Layer 2 of a small transformer language model trained on English Wikipedia (10 layers, counted from 0, width 64).
A neuron's activation on a vector x is SiLU(gate . x) times (in . x), where the dot is the dot product.
The model reads these tokens: "ing" " the" " w" "or" "st" " position" "," " with" " dou" "ble" " points" " in" " the" " medal" " race" ".\n\n" "The" " first" " series" " of" " four" " ra" "ces" " was" " held" " on" " " "3" " August" " and" " the" " Argent"

The vector x that enters this layer's MLP at each token. A number n stands for (n - 500) times 0.0038.
0 "ing": 466 492 455 462 483 525 388 750 409 476 430 410 478 569 530 587 590 574 483 634 473 520 289 510 529 516 579 416 628 489 477 544 509 402 589 549 460 477 312 511 426 605 429 557 475 427 553 537 934 486 580 450 526 511 361 496 483 418 514 646 530 430 354 522
1 " the": 522 508 748 527 513 573 586 502 441 542 459 620 488 468 443 524 530 760 449 462 505 413 516 539 459 415 490 554 593 583 530 546 442 514 351 416 444 515 514 635 542 513 504 546 526 451 510 471 909 489 447 552 463 593 525 483 500 527 533 475 535 495 254 449
2 " w": 501 500 483 628 511 518 560 281 246 539 510 581 538 522 283 508 449 523 635 375 508 621 313 612 405 312 629 572 487 625 529 454 549 503 574 204 350 397 442 477 585 537 527 510 494 599 268 447 594 477 460 516 544 480 470 507 558 463 513 506 450 477 542 665
3 "or": 586 473 501 408 511 533 29 565 696 525 495 438 442 623 510 343 595 541 506 629 573 388 386 695 499 482 567 416 548 392 464 614 582 460 457 300 493 542 332 484 490 574 435 578 462 525 515 399 621 561 480 307 560 398 494 509 494 573 445 534 551 518 466 569
4 "st": 568 509 505 572 522 626 284 614 166 550 450 469 397 499 386 532 527 628 580 489 529 516 408 674 600 552 456 575 565 516 584 301 595 384 604 431 424 491 349 378 508 561 524 361 478 409 609 558 563 466 442 429 563 550 488 532 530 621 652 663 599 643 596 641
5 " position": 340 516 439 390 517 509 458 573 442 543 573 490 467 533 540 441 342 560 787 642 470 371 463 592 552 580 549 218 520 533 424 230 464 396 454 428 464 477 354 579 521 606 595 494 581 286 414 522 582 359 506 534 387 504 501 479 516 552 568 758 512 312 453 395
6 ",": 539 510 709 514 461 519 501 594 440 500 512 448 438 564 503 379 499 611 515 610 560 502 595 697 590 577 445 505 768 523 513 413 392 263 538 451 431 422 483 464 482 513 486 522 534 534 434 426 493 551 578 593 467 403 531 497 538 595 567 545 524 577 378 494
7 " with": 414 513 551 512 497 519 453 464 399 458 488 549 606 547 519 422 631 543 572 537 455 642 275 631 583 526 445 455 668 391 433 546 451 288 545 494 384 481 437 597 523 516 472 640 499 393 472 363 793 558 426 612 620 548 295 483 497 544 433 359 413 423 453 459
8 " dou": 412 497 430 474 518 529 386 529 484 487 565 496 634 549 482 386 283 458 450 509 583 636 512 540 665 522 482 497 680 585 477 372 667 606 347 478 492 476 565 338 440 637 573 698 525 562 418 316 590 543 570 514 473 527 592 501 494 473 620 582 574 704 436 585
9 "ble": 510 497 428 527 498 504 211 759 617 495 435 507 511 541 353 476 431 319 437 594 528 381 466 600 574 562 476 596 609 618 489 654 467 447 515 306 573 514 425 389 449 531 636 562 492 406 338 488 862 429 588 496 402 587 487 503 485 457 393 585 483 458 568 503
10 " points": 488 501 439 582 505 575 625 639 454 467 568 514 501 674 463 508 514 403 617 538 531 453 377 397 569 382 613 134 564 642 456 474 367 602 539 451 494 421 462 373 409 612 606 514 540 472 393 555 652 379 617 372 331 485 355 505 483 482 439 660 483 393 374 584
11 " in": 611 517 612 442 473 605 406 612 371 518 493 518 640 553 452 430 330 504 542 408 468 651 451 408 501 553 557 562 628 460 457 528 498 426 542 556 383 482 452 587 488 376 526 623 556 523 508 630 688 468 374 610 472 511 231 494 484 543 367 512 368 597 590 526
12 " the": 513 511 750 541 514 573 590 492 435 546 460 635 516 483 410 475 557 765 449 421 484 384 467 513 477 411 491 543 605 545 537 521 443 562 355 428 470 503 527 636 534 478 494 542 544 419 506 473 868 495 442 567 447 583 487 479 500 496 470 501 530 464 257 448
13 " medal": 578 505 392 563 521 493 550 651 299 516 545 485 439 667 665 571 443 599 761 482 504 411 418 616 514 424 458 338 499 641 435 190 492 418 421 486 523 627 600 492 609 494 472 437 519 480 382 439 494 476 599 434 293 589 581 507 436 560 697 648 400 416 543 495
14 " race": 535 483 437 470 498 523 372 356 403 570 529 523 492 640 600 519 376 404 495 461 548 487 424 519 537 358 571 313 576 534 416 330 321 535 587 539 496 469 391 478 483 711 620 509 572 462 446 464 642 390 598 559 370 558 340 511 437 466 603 769 493 337 460 402
15 ".\n\n": 604 485 506 556 476 570 465 572 391 517 546 567 599 571 575 424 651 527 620 531 468 604 565 572 409 473 598 203 492 710 526 453 539 369 390 379 540 458 323 601 572 313 537 525 507 555 532 459 410 563 490 325 230 574 469 548 527 357 383 427 450 540 303 609
16 "The": 477 502 704 471 519 569 353 502 427 525 486 627 509 448 365 441 503 675 475 375 538 439 634 605 533 499 523 493 454 607 563 491 389 689 395 495 538 514 491 715 566 515 552 607 469 427 554 424 734 496 444 583 458 594 434 473 501 442 485 681 541 492 244 369
17 " first": 490 525 466 407 524 484 340 614 425 470 538 503 515 534 641 346 488 526 452 370 411 378 456 652 663 521 374 390 593 628 567 368 572 699 508 361 455 574 516 511 388 530 572 537 563 285 474 472 502 526 522 350 466 588 494 546 467 559 315 704 493 350 284 594
18 " series": 458 507 488 461 502 524 538 522 304 572 534 535 486 595 548 557 297 448 528 552 368 637 550 655 498 415 667 287 529 482 428 476 409 318 476 255 548 476 380 531 550 696 601 451 442 427 443 367 660 358 621 454 389 513 332 493 461 523 304 628 465 420 469 502
19 " of": 720 520 600 494 478 570 404 548 515 486 375 569 583 530 539 196 538 541 463 388 433 681 515 622 499 451 533 525 645 435 528 420 523 426 568 451 448 551 509 543 472 568 442 515 476 364 461 586 789 540 477 578 526 515 350 457 514 555 514 409 504 536 483 496
20 " four": 405 511 482 451 513 520 402 507 492 568 410 554 511 560 469 484 628 418 341 383 354 394 485 520 584 508 466 616 631 696 445 273 484 222 420 257 451 531 636 558 595 546 573 604 536 556 359 590 672 453 558 573 437 361 435 514 474 424 262 629 458 447 462 605
21 " ra": 398 475 365 379 485 403 432 547 553 494 499 562 572 582 427 357 462 586 744 502 620 539 414 547 543 441 673 487 494 468 539 459 483 530 346 261 462 481 473 506 499 644 560 590 454 637 261 277 504 534 586 453 608 530 461 485 470 735 575 578 460 618 439 503
22 "ces": 566 490 479 501 484 532 435 494 444 530 554 424 425 627 496 414 611 511 348 671 543 586 336 531 569 324 649 294 576 559 452 394 468 596 629 632 574 483 333 555 415 546 561 627 500 526 419 524 731 415 673 391 580 460 312 525 508 453 503 551 572 556 393 474
23 " was": 502 514 606 343 487 533 578 555 336 317 651 469 517 484 347 587 656 528 587 400 497 563 455 696 602 471 420 515 675 518 421 307 436 691 429 207 482 552 402 515 564 446 535 606 472 344 477 465 489 530 544 527 434 491 418 498 484 584 481 372 446 388 543 557
24 " held": 389 497 457 500 510 478 355 536 328 398 455 485 542 554 624 513 689 415 586 676 427 550 523 487 568 556 442 206 665 595 443 291 343 332 380 476 461 575 437 565 545 539 467 491 500 304 481 666 607 483 643 329 493 564 398 501 447 668 662 539 484 441 561 473
25 " on": 484 527 538 466 487 705 351 395 426 419 431 536 557 463 461 458 249 528 583 579 419 613 422 514 490 487 485 268 582 448 542 801 477 172 485 389 446 547 505 628 449 439 492 499 493 517 448 666 704 437 411 563 668 547 371 460 512 520 414 399 357 546 496 525
26 " ": 488 502 607 348 490 478 512 452 556 525 318 599 464 539 523 605 424 605 533 513 580 595 552 462 606 511 612 353 654 631 485 287 630 226 445 364 460 502 617 543 440 535 561 417 487 604 536 543 280 481 529 334 505 592 468 522 500 504 498 368 482 287 433 433
27 "3": 382 473 548 364 520 576 600 570 524 483 480 566 493 475 498 449 450 450 558 498 422 608 662 652 657 464 458 441 698 666 567 380 584 393 652 569 566 534 481 382 485 291 705 426 520 516 458 498 522 500 482 438 651 559 562 482 513 551 466 525 446 461 555 604
28 " August": 602 502 514 385 495 465 563 898 358 445 508 500 496 411 577 532 255 715 737 474 555 277 668 597 472 507 523 445 542 561 526 283 507 563 597 522 486 568 520 571 688 471 442 562 414 553 400 508 608 423 583 515 535 515 450 596 504 673 547 699 531 479 522 444
29 " and": 424 526 717 368 493 550 289 463 469 506 503 466 567 533 514 501 616 600 407 346 416 591 338 527 357 633 338 476 734 407 474 500 524 369 602 342 477 538 425 514 530 568 483 515 458 382 476 415 564 468 591 442 484 492 462 488 559 546 514 616 518 614 388 529
30 " the": 509 508 760 533 515 578 553 527 433 542 462 626 501 455 448 498 520 769 460 371 487 403 481 557 463 398 476 569 588 540 524 523 428 549 361 401 471 508 543 637 532 504 499 544 531 452 521 478 879 496 464 550 447 583 499 485 497 527 492 519 523 499 246 460
31 " Argent": 493 500 476 402 506 430 402 545 434 462 446 454 492 531 517 442 349 788 796 584 578 537 644 547 654 490 488 370 483 585 479 311 542 514 339 388 587 654 477 522 546 565 472 710 590 633 469 477 627 534 641 494 656 540 619 555 470 501 493 582 499 474 719 554

Each question shows the input weights of one neuron of the MLP. A number n stands for (n - 500) times 0.0018.

n28 gate: 491 358 447 480 676 540 534 487 559 545 546 483 644 465 480 548 480 440 468 476 459 378 510 445 536 417 486 567 438 453 583 435 540 493 563 458 561 589 591 535 528 433 474 472 584 539 550 462 513 510 589 512 473 625 459 516 482 462 564 502 514 512 540 514
n28 in: 498 492 536 577 533 480 426 595 541 516 511 466 543 355 491 521 522 561 565 552 565 478 455 484 484 423 547 489 494 437 473 472 395 472 481 549 523 480 538 551 471 449 575 406 532 486 625 461 460 405 501 546 511 455 515 628 491 482 477 430 405 445 533 535
It fires most on token 29 " and"

n104 gate: 745 477 528 416 395 498 528 419 541 611 356 453 606 444 779 480 471 641 457 554 583 419 496 509 629 547 530 416 586 556 491 545 397 511 576 788 534 543 623 556 479 402 552 582 569 310 457 503 440 606 502 677 529 407 371 594 490 353 224 509 509 450 353 460
n104 in: 546 376 521 373 429 424 406 527 518 564 437 505 523 428 624 510 364 717 442 586 537 321 378 608 647 430 515 438 757 676 435 382 499 380 544 551 582 604 436 621 340 488 707 588 557 441 502 420 614 541 612 577 465 487 481 568 420 411 425 619 460 414 312 546
Its two highest activations, in order, are on tokens 17 " first", 22 "ces"

n17 gate: 377 495 480 475 658 470 654 469 430 359 573 519 572 555 498 398 406 437 523 469 405 524 568 438 526 496 354 421 475 454 682 559 351 584 551 418 494 394 594 518 564 305 395 428 509 540 575 455 353 529 579 649 456 512 555 453 434 446 542 523 503 461 520 414
n17 in: 462 523 476 538 582 342 524 595 519 644 461 523 542 576 355 400 447 575 476 649 414 516 490 497 426 464 453 412 542 516 548 567 388 518 614 476 572 468 437 484 490 446 438 357 386 560 660 493 568 444 438 628 473 552 549 581 418 428 587 492 566 571 508 395
On which token does it fire most, and how strongly? 20 " four", at about 0.15

n80 gate: 486 540 570 549 473 558 634 627 510 577 567 611 684 391 302 402 598 473 562 374 416 544 439 489 565 624 479 425 527 383 397 514 428 626 408 607 576 504 516 334 708 500 407 413 558 366 600 525 371 535 570 545 437 606 440 537 426 518 297 444 489 569 523 550
n80 in: 343 576 478 345 562 577 518 574 475 613 554 562 511 454 414 459 584 441 501 472 579 567 514 483 612 461 326 471 532 502 437 330 487 537 557 546 525 673 450 330 619 545 519 487 391 494 600 273 489 505 556 506 514 593 664 580 548 500 500 483 306 609 636 602
Its two highest activations, in order, are on tokens 23 " was", 25 " on"

n143 gate: 511 521 496 490 467 499 482 508 512 466 505 507 536 504 494 476 504 494 479 489 507 497 507 530 555 526 493 520 489 466 484 501 468 511 502 523 491 532 513 518 446 492 510 520 478 522 552 492 513 468 483 509 475 513 506 550 473 496 515 494 526 502 482 498
n143 in: 517 466 504 530 464 513 483 535 522 467 492 503 482 503 466 524 513 500 479 519 498 513 514 516 511 507 503 494 511 505 536 504 486 497 524 513 500 469 491 477 528 503 488 495 505 459 483 498 513 496 513 497 500 563 505 466 544 476 472 491 522 482 514 463
It fires most on token 9 "ble"

n68 gate: 459 559 435 483 524 491 526 451 613 542 522 514 372 467 392 515 600 535 489 358 413 529 564 502 482 507 574 399 351 457 477 543 415 504 375 534 453 474 532 409 519 457 524 498 582 564 472 504 461 573 478 621 477 493 447 431 576 546 519 560 512 532 550 501
n68 in: 524 556 508 533 579 524 534 495 477 504 494 466 564 562 574 411 514 442 505 615 605 604 483 452 473 586 472 610 559 495 532 543 569 529 566 489 480 401 507 456 488 424 476 438 515 453 519 445 534 431 487 467 513 528 509 551 543 432 429 494 568 453 473 436
On which three tokens does it fire most, strongest first? 28 " August", 13 " medal", 24 " held"

n0 gate: 435 597 453 493 538 491 565 461 484 448 360 506 572 511 487 436 584 475 557 443 471 485 547 501 504 512 434 541 496 476 507 536 508 449 360 504 527 570 523 488 551 516 390 508 516 505 490 480 480 515 486 426 474 481 481 364 429 549 514 451 546 513 551 461
n0 in: 364 554 445 536 518 510 498 501 510 383 479 543 556 538 473 544 500 481 583 410 508 485 537 426 496 434 462 468 460 563 433 516 446 445 533 452 545 489 471 531 467 498 489 536 507 570 486 419 517 565 549 495 435 506 461 356 542 529 496 530 476 520 500 561
On which token does it fire most, and how strongly? 21 " ra", at about 0.078

n83 gate: 520 577 458 474 497 491 471 522 523 490 482 497 518 459 553 525 497 502 504 524 502 466 476 515 497 502 503 538 483 507 494 486 488 492 478 487 501 510 529 524 495 481 517 493 466 497 533 477 503 503 507 481 522 483 498 517 501 485 500 468 508 511 504 498
n83 in: 521 508 510 498 460 490 494 492 507 500 495 504 543 449 513 504 489 504 523 507 496 498 518 507 478 486 535 543 485 467 456 495 476 492 519 508 517 535 505 536 473 525 487 509 503 481 520 503 491 469 512 488 507 498 510 471 467 495 547 470 466 488 506 488
Its two highest activations, in order, are on tokens 10 " points", 2 " w"

n122 gate: 495 505 513 506 528 475 505 473 487 473 466 497 473 564 488 490 500 500 508 514 495 490 499 477 526 535 529 476 529 485 534 518 497 503 500 496 528 466 475 479 563 483 466 546 524 483 507 491 479 453 509 503 493 512 479 504 512 506 522 497 499 477 481 479
n122 in: 489 515 493 472 460 504 493 466 508 494 543 513 484 472 466 515 506 514 514 479 513 525 504 502 510 491 495 495 471 472 466 519 503 495 502 511 495 531 491 528 467 491 533 528 484 502 508 490 495 518 517 502 537 515 465 441 424 502 487 509 475 517 479 471
It fires most on token 7 " with"

n128 gate: 457 506 481 470 607 405 557 428 420 499 592 555 544 384 471 344 504 537 520 492 475 499 572 439 515 645 476 515 466 471 528 555 573 544 485 484 555 501 438 566 418 369 500 604 478 552 507 460 370 461 471 529 520 485 489 634 558 497 560 384 459 513 466 531
n128 in: 480 397 442 531 472 471 568 565 475 568 561 527 637 473 396 427 440 495 559 522 385 392 506 425 534 507 445 438 521 529 502 537 485 588 543 454 532 489 545 526 507 440 561 473 525 482 593 608 525 411 546 457 533 485 483 490 364 438 600 446 463 476 463 454
On which token does it fire most, and how strongly? 3 "or", at about 0.1

n169 gate: 530 504 517 561 478 440 432 455 446 458 538 570 442 511 521 497 470 560 555 498 444 468 551 522 554 566 474 462 485 491 459 554 493 526 530 548 536 423 449 440 609 492 545 595 620 444 551 487 442 383 445 511 516 529 471 573 485 470 515 510 535 549 552 391
n169 in: 482 481 488 531 427 440 486 506 487 417 536 489 464 568 553 490 452 495 540 551 440 493 550 495 508 469 454 462 578 544 396 560 503 479 474 487 444 579 508 584 618 546 508 515 533 483 510 432 533 463 518 492 508 470 506 472 526 493 490 393 476 545 512 508
It fires most on token 31 " Argent"

n127 gate: 525 560 520 534 492 511 493 514 516 512 538 475 487 461 484 496 482 511 503 473 517 535 470 528 494 509 502 519 474 493 447 485 468 494 504 508 500 492 487 487 467 478 482 522 471 495 547 480 520 494 479 501 499 494 474 532 493 510 469 512 513 480 531 494
n127 in: 482 519 530 463 474 519 519 524 502 522 507 514 505 547 512 517 540 519 509 522 516 506 495 522 493 501 495 501 463 539 477 500 506 517 497 504 471 466 487 459 506 492 529 506 472 496 498 499 482 566 530 491 498 504 494 461 501 467 497 494 511 535 518 493
It fires most on token 23 " was"

n21 gate: 604 614 616 513 416 604 515 358 621 391 671 506 534 471 625 557 630 526 467 452 532 392 689 329 533 609 430 510 515 222 515 549 515 529 300 636 528 316 511 452 451 398 352 553 548 401 373 406 473 484 406 560 354 423 471 431 512 496 461 482 451 563 608 673
n21 in: 519 523 699 501 393 632 489 517 479 390 519 545 514 490 538 401 469 552 534 529 447 357 525 473 508 608 480 444 639 482 398 468 516 442 457 494 575 522 515 606 512 527 478 526 453 459 476 439 559 581 454 545 301 380 429 426 379 564 514 533 388 600 376 774
It fires most on token 11 " in"

n149 gate: 484 511 529 484 544 487 521 515 483 514 502 510 510 530 520 499 510 507 513 505 476 521 495 473 476 508 497 486 511 518 516 513 487 509 514 480 482 516 501 501 527 476 510 500 531 478 466 522 480 500 496 492 508 495 494 477 523 502 525 507 501 506 516 501
n149 in: 511 478 514 503 531 509 507 503 506 488 505 521 467 506 483 480 516 479 523 490 519 485 487 486 512 512 494 481 485 508 507 495 481 499 493 518 475 496 514 466 492 487 500 517 487 511 482 502 493 516 489 478 459 490 485 524 504 512 503 492 520 524 502 520
It fires most on token 10 " points"

n37 gate: 618 386 485 426 697 647 599 548 483 443 436 534 652 535 401 574 542 257 507 386 507 377 488 183 618 468 565 458 441 480 463 570 600 515 404 517 632 199 547 509 631 331 436 320 707 507 486 486 457 601 533 575 564 534 526 431 653 318 535 508 586 604 459 411
n37 in: 619 498 541 475 395 370 529 352 513 535 318 448 680 496 572 463 341 416 358 613 552 419 601 457 519 328 601 492 546 500 479 609 482 431 486 351 556 479 440 384 816 565 371 497 469 401 597 400 525 536 538 440 509 535 341 572 627 648 572 439 542 584 486 440
It fires most on token 17 " first"

n103 gate: 631 432 522 562 474 457 507 518 583 633 420 442 581 529 542 672 604 566 516 529 484 484 458 586 356 429 473 618 463 457 551 478 475 442 520 516 531 379 496 504 430 536 524 450 486 552 523 429 484 577 567 490 503 556 508 538 552 439 494 504 406 539 531 410
n103 in: 502 530 510 501 568 542 572 480 438 483 455 423 519 496 492 456 414 457 536 485 616 532 568 511 537 614 635 526 487 437 538 527 475 559 518 484 498 587 538 406 418 451 468 531 547 477 579 433 362 470 443 499 474 477 460 530 529 555 558 498 533 463 544 418
On which three tokens does it fire most, strongest first? 20 " four", 24 " held", 25 " on"

n144 gate: 637 628 371 623 474 466 555 487 420 508 620 565 568 637 525 517 616 296 442 317 457 469 389 406 510 471 408 397 494 500 586 580 494 560 276 499 481 623 494 449 633 434 467 500 601 448 452 534 400 539 348 687 509 361 404 504 561 317 441 570 724 369 422 307
n144 in: 502 543 438 556 540 417 449 529 342 449 556 560 554 635 478 488 470 401 506 360 452 378 373 481 540 452 398 383 568 616 559 506 536 453 348 395 508 646 468 574 606 511 511 553 461 552 492 549 504 517 496 591 494 341 378 466 467 362 562 679 571 307 447 410
It fires most on token 20 " four"

n53 gate: 550 613 512 590 464 494 510 492 482 551 549 537 571 401 578 554 559 533 484 327 352 476 689 218 622 694 403 505 508 394 512 520 582 453 283 633 469 356 473 582 475 524 420 560 525 381 479 442 476 566 602 530 576 363 634 540 546 502 512 458 441 674 509 550
n53 in: 421 506 587 622 454 522 498 625 427 413 468 537 555 523 563 509 431 582 645 438 299 420 580 386 579 655 445 430 606 519 477 487 581 494 352 414 456 358 519 583 596 606 554 516 443 440 455 555 548 473 629 461 543 336 611 562 455 611 576 542 488 628 307 535
It fires most on token 8 " dou"

n177 gate: 513 534 456 395 575 483 547 414 434 410 566 530 491 254 515 390 493 566 359 429 566 535 603 648 513 508 467 572 510 519 537 501 449 408 465 588 503 628 561 511 420 452 533 512 468 563 638 481 507 480 529 506 450 541 604 526 481 440 535 380 622 382 415 710
n177 in: 417 570 476 442 492 594 456 482 532 488 560 551 446 538 455 573 608 463 481 612 576 493 509 460 489 520 524 489 459 564 511 390 615 454 473 606 388 446 388 591 481 424 485 485 565 567 452 299 561 569 524 544 516 590 607 365 549 415 328 474 464 593 537 454
It fires most on token 27 "3"

n120 gate: 512 503 515 512 503 523 591 470 468 525 442 406 528 496 355 350 510 457 443 371 454 477 474 573 528 623 503 555 484 392 505 580 439 511 533 581 523 527 557 469 534 528 436 578 593 445 568 636 462 488 428 491 436 560 474 542 468 565 458 415 671 385 419 506
n120 in: 588 502 576 530 507 480 480 577 594 610 473 424 488 602 469 602 574 550 517 555 521 546 517 466 381 531 513 490 518 538 513 539 545 458 486 586 508 294 404 458 406 611 485 532 471 437 440 382 475 483 473 510 468 459 518 489 436 531 437 583 377 612 567 367
Its two highest activations, in order, are on tokens 31 " Argent", 27 "3"

n67 gate: 517 449 499 478 449 558 497 521 537 555 521 515 462 543 503 513 502 508 501 507 514 536 506 504 545 497 502 509 510 532 466 509 501 486 497 523 479 510 517 488 480 483 501 505 476 493 484 487 518 502 512 516 488 545 613 542 574 477 463 515 497 497 515 515
n67 in: 500 526 498 462 478 526 497 508 487 455 498 476 481 538 522 560 472 507 494 566 514 489 537 510 451 531 486 513 491 553 597 517 530 515 520 503 483 451 485 476 482 474 500 487 495 505 489 495 512 487 508 529 503 565 497 488 493 558 552 496 506 506 475 494
On which token does it fire most, and how strongly? 27 "3", at about 0.022

n8 gate: 539 572 229 470 616 540 511 462 524 526 464 573 474 598 517 456 628 263 390 452 451 485 400 496 459 463 434 422 603 484 525 434 359 579 486 657 483 512 574 553 482 490 545 457 783 405 523 467 497 393 441 673 270 670 605 474 508 223 499 447 600 518 448 515
n8 in: 357 397 420 364 567 442 475 465 416 426 390 534 492 670 506 412 475 386 486 448 405 478 354 598 489 358 519 445 697 605 579 382 444 407 630 514 576 498 520 353 549 587 693 571 549 427 574 536 526 327 477 532 442 477 511 462 501 435 628 652 584 416 539 369
Its two highest activations, in order, are on tokens 14 " race", 10 " points"

n152 gate: 517 429 478 623 421 523 470 416 722 493 540 432 553 516 592 441 594 643 246 544 633 510 732 374 496 491 467 469 433 477 654 700 590 489 658 644 360 569 383 490 441 374 523 387 483 601 458 460 545 419 612 535 549 442 605 467 597 468 522 669 466 349 406 376
n152 in: 516 481 558 481 380 528 340 551 542 457 456 479 537 605 654 371 361 680 326 558 566 400 525 481 475 429 507 371 500 644 469 507 627 459 607 507 506 614 365 607 501 552 567 483 380 564 463 600 642 437 698 419 421 451 546 380 486 536 598 760 384 411 289 437
It fires most on token 22 "ces"

n58 gate: 594 510 445 408 585 529 604 534 604 553 620 453 497 528 512 650 459 693 361 393 588 601 678 294 411 461 407 368 449 443 426 861 581 351 598 642 453 503 411 456 440 473 517 548 546 479 453 446 579 568 576 602 390 616 516 563 560 488 463 501 461 534 432 536
n58 in: 468 534 582 359 515 513 556 639 457 484 537 511 461 473 490 461 400 638 481 450 423 460 446 473 506 350 541 314 602 587 502 648 668 218 645 528 563 673 387 435 483 494 608 539 475 549 505 588 673 421 639 368 366 473 460 584 422 662 582 552 436 555 389 551
Its two highest activations, in order, are on tokens 25 " on", 0 "ing"

n130 gate: 450 520 417 601 537 510 471 500 541 439 493 588 589 488 478 452 473 518 509 557 374 419 537 373 463 591 431 376 431 395 657 585 542 506 559 462 515 393 485 546 517 390 505 347 611 485 507 576 490 541 467 564 436 653 374 543 384 388 491 528 501 461 401 618
n130 in: 467 469 458 574 497 551 557 460 491 392 500 513 524 600 615 464 528 479 553 582 512 560 555 478 461 539 520 557 492 435 605 465 478 503 506 467 428 554 506 559 570 451 472 455 536 579 551 416 497 479 482 310 431 536 639 504 428 625 593 361 514 534 319 544
It fires most on token 15 ".\n\n"

n32 gate: 513 500 485 376 523 467 495 450 433 431 448 496 387 667 503 555 553 462 453 640 489 507 559 413 401 492 476 320 487 453 532 469 443 530 561 542 440 685 439 444 599 593 533 529 562 389 490 563 531 505 401 370 515 386 380 472 451 608 639 593 550 504 515 378
n32 in: 478 566 576 321 575 428 524 380 437 433 455 600 496 639 451 496 489 537 481 539 558 566 534 413 366 457 562 434 449 496 672 568 494 588 559 381 491 625 399 365 591 514 500 569 531 456 464 513 511 548 457 562 447 403 357 451 583 605 523 484 529 549 421 398
It fires most on token 14 " race"

n34 gate: 492 578 531 558 493 600 755 313 585 713 553 543 613 335 575 616 476 497 425 416 534 589 702 513 543 655 296 448 448 463 551 775 541 475 544 684 571 505 635 398 376 306 488 424 625 404 661 411 302 629 602 541 340 530 605 455 507 482 254 353 473 559 472 468
n34 in: 302 530 623 555 432 605 637 419 514 611 448 655 581 429 441 522 373 425 551 484 449 478 545 668 578 577 315 405 529 594 560 616 697 386 624 486 689 589 614 538 375 457 592 461 525 499 587 595 488 590 553 414 254 574 561 436 322 622 337 396 374 621 311 549
On which token does it fire most, and how strongly? 27 "3", at about 0.39

n96 gate: 427 427 500 502 373 555 441 450 398 544 416 481 509 479 457 479 528 459 621 518 578 365 489 582 430 532 556 417 303 408 671 474 385 509 404 627 542 315 595 451 577 492 508 267 630 419 260 505 382 611 518 419 517 478 543 523 417 542 390 536 558 317 649 368
n96 in: 365 431 522 450 438 570 321 532 367 542 397 482 441 496 375 399 468 458 606 506 545 444 450 590 424 534 478 445 425 440 625 402 460 345 403 522 461 449 490 519 576 512 510 284 573 504 272 456 480 531 649 411 475 549 611 516 502 581 483 595 526 228 646 443
Its two highest activations, in order, are on tokens 5 " position", 13 " medal"

n156 gate: 513 489 433 688 490 412 633 382 655 494 560 528 422 726 444 462 648 543 497 520 572 407 440 495 473 464 486 496 557 408 632 513 392 601 603 408 476 481 624 623 459 493 514 520 572 431 426 492 545 553 469 597 418 486 516 521 497 566 466 447 592 533 490 380
n156 in: 509 386 475 529 503 354 556 405 548 446 469 491 499 675 469 386 517 625 543 550 527 394 384 611 462 471 616 527 646 523 509 443 442 467 571 381 520 575 505 558 585 522 552 584 509 471 590 481 522 547 499 505 489 436 518 552 394 529 600 542 600 481 475 447
On which token does it fire most, and how strongly? 12 " the", at about 0.25

n182 gate: 656 633 512 383 497 415 549 257 314 461 439 386 631 514 785 571 713 364 34 451 561 395 597 485 298 517 476 561 455 342 651 454 489 608 371 632 504 491 697 561 293 428 471 550 492 476 644 203 369 364 438 493 510 453 436 573 521 335 586 514 435 458 594 478
n182 in: 577 429 481 386 550 438 466 339 379 485 241 461 536 595 652 411 676 229 352 519 443 361 412 542 355 347 423 547 589 402 669 255 440 661 537 462 572 546 732 656 499 555 512 635 520 535 692 458 486 380 312 298 534 367 392 530 377 352 725 586 377 460 549 402
It fires most on token 25 " on"

n148 gate: 513 609 363 578 436 496 545 513 570 592 466 566 588 505 466 555 581 501 272 477 526 384 386 490 500 469 444 469 552 493 582 513 484 837 604 550 721 557 471 618 574 384 538 485 722 338 561 528 530 578 612 555 349 715 433 496 530 308 371 212 436 386 395 480
n148 in: 464 497 596 525 505 458 547 632 388 471 436 575 544 585 316 387 517 560 460 383 424 461 441 480 533 388 453 400 750 588 447 427 405 620 571 434 661 512 439 454 549 448 581 626 641 324 495 548 664 503 712 450 391 739 419 365 599 403 427 428 447 391 442 473
On which token does it fire most, and how strongly? 12 " the", at about 1.1

n45 gate: 512 493 500 509 505 493 511 497 517 498 523 501 466 525 513 514 501 499 488 485 503 500 488 495 486 495 488 508 516 488 477 495 496 490 497 509 493 497 518 507 484 507 490 484 475 505 484 501 503 496 485 500 487 487 519 502 527 510 503 503 502 510 508 518
n45 in: 493 584 483 497 498 500 489 495 494 511 491 486 533 491 489 500 508 499 511 486 514 515 501 498 507 522 506 506 498 498 499 484 491 493 523 510 517 532 482 493 495 505 476 502 475 504 503 493 502 494 495 499 500 507 500 497 515 507 505 494 486 506 489 508
It fires most on token 29 " and"

n55 gate: 513 566 518 491 446 509 496 515 496 530 491 488 481 471 476 483 512 496 482 512 500 494 485 510 495 491 498 496 490 478 512 481 474 481 503 533 498 457 500 493 510 524 506 514 520 496 513 479 498 466 504 487 476 513 517 467 476 497 499 493 503 493 527 485
n55 in: 516 481 495 492 529 496 509 491 503 474 479 490 465 496 534 527 489 506 486 503 507 475 472 503 498 494 485 507 473 521 497 484 497 472 492 505 501 513 518 484 476 504 511 503 505 501 492 487 513 517 496 489 510 511 518 450 505 516 499 504 497 527 505 514
It fires most on token 15 ".\n\n"

n121 gate: 584 530 434 537 407 469 476 483 546 426 436 456 542 478 528 637 474 597 502 488 514 499 560 510 453 534 480 542 463 601 473 538 402 503 586 555 551 542 476 533 432 553 522 487 444 555 509 510 516 560 498 537 563 489 495 440 486 474 525 431 454 460 513 487
n121 in: 562 526 521 531 467 446 524 517 460 492 585 511 465 542 433 478 477 513 537 540 547 547 496 457 459 415 540 442 560 481 505 508 495 427 508 458 551 443 554 547 527 445 533 503 511 503 499 569 532 457 555 454 449 461 465 572 428 507 506 505 557 419 472 488
It fires most on token 8 " dou"

n108 gate: 491 513 472 523 500 498 483 486 515 473 494 501 496 527 503 495 473 473 489 484 485 505 499 466 498 494 499 484 505 480 523 491 497 514 503 498 505 535 490 544 490 512 537 478 493 491 475 537 499 496 475 522 497 526 497 516 476 525 505 476 527 509 475 514
n108 in: 496 600 483 490 503 493 499 498 501 505 459 515 512 496 470 492 517 495 486 518 502 478 511 501 521 512 523 477 502 492 544 497 488 501 462 489 503 532 493 472 498 491 485 494 500 504 520 508 494 456 485 504 508 484 481 496 475 500 516 491 516 529 480 480
It fires most on token 25 " on"